Layer 3 of a small transformer language model trained on English Wikipedia (12 layers, counted from 0, width 64). Numbers have three digits each and are written without spaces.
A neuron's activation on a vector x is GELU(weights . x), where the dot is the dot product.

Input weights of the MLP neurons that the questions are about. A number n stands for (n - 500) times 0.0017.
n0: 732499481520519520650344679644274541269470538424388555625385565453483601496591451793194416364590491537772713527628454364518434626425460266397588522531381514565412369462554634226483343659753701
n3: 395620548418398382493611378535537777585334553823491454507651590614448485488467503282374633711470478487475437688351294508727470511622580424565460280449648430519636571521549453454426424359441407
n8: 498493491496498498499494494493494494495497492495497496491495495500494488499495496494491493488494495498493496492487495494495490490495495497497493490493493499495497498499498501495496501498492493
n12: 732635566267673369392633336523463344418722371404503588602447645240191360798575557379475370371562671440468600406696426440679372591402430507559346370543663682534474619655554246558630466573715427
n13: 487526451448447643378526533565520341402708384597432434420647542597685489626531691333451375397598324442535360311525355428536526477233132643738463514452731567450524642617419740753642514551445341
n25: 481586780539693580423360611344525548620367621387595558476360519755394447336505469494584511625535604575477445653472388397514424440210566380472410586402491730509333499306495478558488460478426343
n33: 444393806479768577423400550253599436635668691628764473254378538789453276126528642798387662697661520488412565302431443745446469333411236580413581578372411456404587329453603775482302631451373611
n38: 541629504509528558525570619483468576454557446493457594420629572490359438326401527394548498341554523474539456461473565485542503424522417502443444543622629594400529363530403536515578493510491409
n49: 580600393614606401557396494558628394463477633519463337286436323613755661577583600520544326421628401407458257551389601401621598552556454270356342564410389329430463456587444696632484522402395468
n51: 675743557434765385548637301498664689321558350313590627651178509341500712128509274354190380421657833616383553250339347899465532281296577392663548439620635390352471459551628665473622582756499488
n64: 601567596538469399404509514727574454480546466560465655609462398395478556523580561553516447473679448482557393448529425378571571589475297470626619426468377332405555432488527402554509322595570633
n68: 597709360561499346582560323365500806348569397446442474477597486698467615442518372330561377336556418496463473455322541464745414364716588616569534365475687559404532537517582394695527475557559458
n69: 547670527620570697255487485440655380596616255368356232555770539469597772428686387496512879259462551730450483297547336614842504341381445535328522470523652562509262440373666630573411404587445298
n84: 573648504510684610678380477576526327663456514514588500390537402305674553470396538463349456304535498436621291428601694469530506527487393404609559273594576519447701403500551548607814350703333460
n88: 570519275454478687408461352399442458498799540353439696564506276580439713552622343625444445204399587483606529346575398432780385492363342231439468611398651666633495556497583676539564424724550553
n90: 427347491636364812397602416335440575526647494566359477300452353527691521580502541568584648541496621492429394348512353665537519435405433567541528526439316777514382312668572538408576339583362539
n115: 495498500501496494498502500502503499493499497501495498496502501500499502491490499504498499506500500495502499495499493500503502504497500496497503498501495497493497502500493497501494500501503502
n117: 294514591587474352604446389605408424402474424440539359522545442531644572511555519468547450586428562724658378372371403423394532386471582708472578573632626518560541418697551390486552609592503279
n130: 322447620573617333685125655525420657537143575506612606939421387021429706405376644484494540603521764878533598652546606484607552773649598173266373563335322198180253505517570419321539353478896385
n131: 515322614628555563569660425506421456526454580456537588587412488475485409541545526636631467569560450622635521343380513541459365509525439467451446458410441623440396529449379689462519544532521386
n134: 335572630571430400513469428863337599480556502626527260658620503185524564606403608531430618319469571539482322280297638703552539570567472397490402533385815346402421458458489415483521520405764509
n151: 508555558543527289476630461641518370552406479481454485532524471470397361401516562577504391521580359462639572466482670449536478446458435467465470547740475230432575516563577477453528541617736603
n165: 254484431473432511511571525683303637487394482537525423598560638454409656364525579421366535465443573649343564406395471601570400427537514450596619317588480435373401627420605590430500650816518441
n171: 491501491576536387700528254445694394759433763568374402557482701402519697474301456495604618371414548593424590460446663287720492547482627626517638433440384389367498518544567525428436502583465587
n203: 413447590514519545281461515485290469494432368544523658529463646580481549358375451585536422501469702731582553440638527596624250431485579528347451561468600424436536395552649536326606372626631352
n207: 395449409566668429538400520397767362480486513266593534573518577467534399467419678549806557562484444546411648517556552553591389510633499483554480410617476481519482510681521468539432525589523384
n213: 179733626449551445386520386383461682496403517657344634612548570212324479594640759289463686512346522571424511533410549423479585452369559427511546509402715415652585483542475410552226496539382592
n219: 356476828574639524604616427703345590454529432676419508301744354635606331401360553575380481697413662741568528413588204650571384360230458388518659423528529358540628419174244702532421423478470435
n220: 611400466689555407482257338624700668495531592517410459585594568571545670407267508371407479344427436547385407398612355214564568523437505634606672592395301430546519385473746703445484468572493718
n238: 619269496390774673561544292444617276403634459532640528338519584466682506446535726317151506677306361562358525506546648461431571662385447340662488302812396447287635499644701783476790372729279489
n247: 319722419440599565529551300651604341506598593383416444423596536349422614385375601261748526389725327710595461413671358708530568437287587718510394400312414383618576594459335464592595725475527350
n255: 551713546400518457477353341417536698304482559570603436510643616633558395488538628397468624179442549662484399563492698647498326581537622407607376556563491596482489418580564341370462479583497498

Each question shows a token from some text and the vector x that enters the MLP there. A number n stands for (n - 500) times 0.0055.

"a": 710651416416310828246353558583461452351427602389454411644274415474470058360672310565635654662358729373536531390460559307555670612656576651476643480568465306457673651459366528467528746537434414
Which neuron lights up most? n151

" N": 675600430487281860245417504575403421368347583489462387660278492543536130356672290535641496635374774348596404442418530376625582682705641754430516574606488356388691497322370567405465810580442367
The most active neuron and its activation: n203, at about 0.49

"rit": 660537473416168933307400544629518539375453610356444408694267418519567093446629278435582559638422660370385483409511520267698638729537484658479580559632504299455611550428368557487525760521413422
Which neuron lights up most? n13

" al": 674641505414288908314382521542433520356407606399440364703285482431571087440583372487635493604422676276463482395592548331697674619532583750489513557515513290312648612315337537432529821599467452
The most active neuron and its activation: n13, at about 0.16

" h": 737632421436400915213445492569467515295307658333450395601271399449603108410648356452659492598411770347541501520491504379616631571638597681490559439533424280355657605347396540499578773572506427
Which neuron lights up most? n51

"ong": 683608471481292895309420571631494522343407623422438407620321336467534076451678205406635755604430725267406532450517506303576651639573556616499507505591428354403659546474383484427522784602504367
The most active neuron and its activation: n90, at about 0.11

" re": 748586380471492965271398506615438449351397597378442409569309506491569123439551305502608407674443695351396511425478599354624619694770595671456519569551491280427658596283360476504443683590453385
The most active neuron and its activation: n49, at about 0.074

".\n": 725586430391317891255378458609477472387352550380547338654346450504507105457638340502645587631492738247366450318483541377657661652639644704477498547525575242435644563334392554464463777583527454
Which neuron lights up most? n134

"t": 677596438478261938268447497587455510306374661407454358625364433529502120413665326449634625597369751310492510479401608292494643685574600567582610563554425290479618616350380567399505790594417399
The most active neuron and its activation: n165, at about 0.16

"olog": 649583430394221939291432523675504584326409630404469418562266500442592117483634266603611534678379684308375504529366513305559627680607438704533529585559471292505583591385380571444554702526398429
Which neuron lights up most? n90

"ous": 695614459356387902304400485619370460343441540335459471620259429472594085356602304544697632676396669271337484451469479263553650633627647661568582514545446332463663578488465557509541748533495380
The most active neuron and its activation: n207, at about 0.058

" were": 767598470412370869369356523616426521341312514425424439616383361453596048390635355454618606711359709338446488353524544422569558622683649700526604586572432309462577474281311546470501784644466409
Which neuron lights up most? n219

"ll": 672654475359251938301379462604478490298337547383416405600249458497563150432609360486612594595315804297515417419510569318544629701625571688612594627629459391389617584357387500469465674655411396
Which neuron lights up most? n90

" P": 739631410465259833261453519559443518383297622498392383771313537617512100340602245458687579632417700296514364455422556369646603698684524601490557509614462306427677475412339575455554765558458397
The three highest activations, in order: n3, n38, n151

" of": 772639445443328922332476505639467455294347560375441411651283340456493090380595365538652606651431699290350583462437561448575623651592588615551589514592489332376663471401341514410557787516492383
The most active neuron and its activation: n51, at about 0.35

"ost": 745609373350289904344440453654421489279340551363516400627354414460575093422594290535656640719414773391415481456451554328633630651591487644519581543587426393522658544410387457411545708564434389
Which neuron lights up most? n90

" had": 731602467424369901360342577596405514333332544376494404612438371490601082376639319431593620696419657349381524362545534370641564647656678705503581558507377299486683515261339518491472743603509384
The two highest activations, in order: n219, n25

"ann": 769595445334318899290412446629413474325368585421458469623374418464551131397636295545623571618404787301425401440449507291541585682578664726511609589706443370466613603382400465425525691664411353
Which neuron lights up most? n117

" f": 731569392480344862260451566566520522353315654442353372685293412480577034428582310420651549635482684335478473465503574354615657651638577578498571480609487296313670583377396457472532794546581391
The two highest activations, in order: n151, n64

" M": 726595484437281842261435496564416472397304562542350407767274529562536086366671315517709567631362696322581376448439581340598605615661605687519515549562412349373644504364354609427528849487460392
The two highest activations, in order: n131, n151

"om": 733601466445218892324424491662503467338352540356444374655234452526533129353652338543575549693295661314542416490511560248579685679524485747510613577546462348458598523491384535451523793562419424
Which neuron lights up most? n117

" and": 780655467440382917286426531630418476304353571299387370704350410486523125413675348528586582646428645270409547442473541393582644653579640749516570498487454266428651500357334538415521733564486450
The three highest activations, in order: n0, n151, n64

" ad": 758677460474388871330393441654428522357337629390382368658257405565555122388497273438684537627366638330381475461506597342660658614747594712477594564554411287404698471382379484544522682618436387
The two highest activations, in order: n68, n171

"ial": 618685461417240876330408485629498569355441558327415419577280508504532073384609321493686678643323690326361538429450510319616655653651458672522612568549385343419631458386366577453607796563450406
Which neuron lights up most? n90

"ion": 669627443353253904341396584648512496384422554476415419664318421536565066354637347518680656595375725398383515423376589307576663645633625599465590531593426309471587492411433481382466804564490344
Which neuron lights up most? n165

"1": 649561398363340870244423459621497522441373528353341407724391421488530055364592317513695727571476702364472527423462526378641745649725624614498531486604433369429615524325381469417463823563494350
The most active neuron and its activation: n69, at about 0.43

" also": 724639492375297919402360539607470507343392589390501423560352495508604100338663341492565600678438653371396520421441552344689629601760588690446603508572414305456634460229324492471393741589502364
Which neuron lights up most? n33

"ph": 649685486418268906325416507635475544397427590347396321655231466442567086402720416477624548625272700258569478458476535249498620657590622651525564507575452305523657579433454507492455770473427399
Which neuron lights up most? n213

" Re": 645637412468349923209401472613477499375346503494444428708311505618528148420575282501707521580383698330448510444392660353607650654676602672410451633628469280371665531292357509422462735618453383
The three highest activations, in order: n203, n151, n38

" ": 726598421518438872291430431522496419359312600397376328719312458490554069397550288509637637675385729351538453441408556399602617656698567692563476531517462292521650546354355453456517833642484423
The most active neuron and its activation: n131, at about 0.22

"uc": 675531406496292901279364517607446513404385575467439382679337413460528121356574260556628558614385739377379413438545530233614611668539585784491551589585557328432705610430390428394530843589457423
Which neuron lights up most? n117

"d": 708662429480267925268387446586460503301387583369420374655334400558556097387589393492566649552347773380458497442448540245566593700673670603570511545609474343486686532390438451467473798581433424
Which neuron lights up most? n255

"j": 713642462435210884223363491600415482413428663403391440683274500522537106394645279560575590597463721305532436436420536265601611639670602609482664523648510268381643551485388499525528762552381356
The two highest activations, in order: n64, n151

"ruary": 667585372489223956308369473623596476367338501408493296663367391431573159356660212569628545676412753392450481413438612466581623663614563648517535602571430298539602540330399491428487753641433392
Which neuron lights up most? n69

"y": 674618386417373913281381528689404483320425618334436432648216528483538067346631328615580642590424723313490494432492500299613683616658595667486516501548508334494662561463384496472511727497440448
Which neuron lights up most? n0

"r": 638638485404257912253430434604445452389420624318412370630226463554466126419630360513639569586361706327517473418486593279605725661658649630519563613679457266395595591438339480486472745547460385
The most active neuron and its activation: n151, at about 0.39

"ct": 675591337441243931259417562675516515351398714339435492592299417528524130451639319480646599598450788383391455487395542354567602653606498614508615485680457270486620479411341518435518793596430333
The most active neuron and its activation: n165, at about 0.19

" rec": 751586454446387873296402455628551531336360622409376310638306464486590089474515327413687495586442686384405505477464585260680649645673553758454563560540436284366726505330410464481520707597516417
Which neuron lights up most? n171

"er": 696691436401295943298452475589477494355397563439495446572250439407517123342641313546595607553319720250467509451487537257561682740586532647528553557551476368498642636385353520435500738638456409
Which neuron lights up most? n88

"16": 678568405362397899253368412554492497363323508282422394703423414465567118387544251521680668584477718265471455457527523388611700714701598683626578533551437293504583566424402518468456766568485377
The most active neuron and its activation: n207, at about 0.36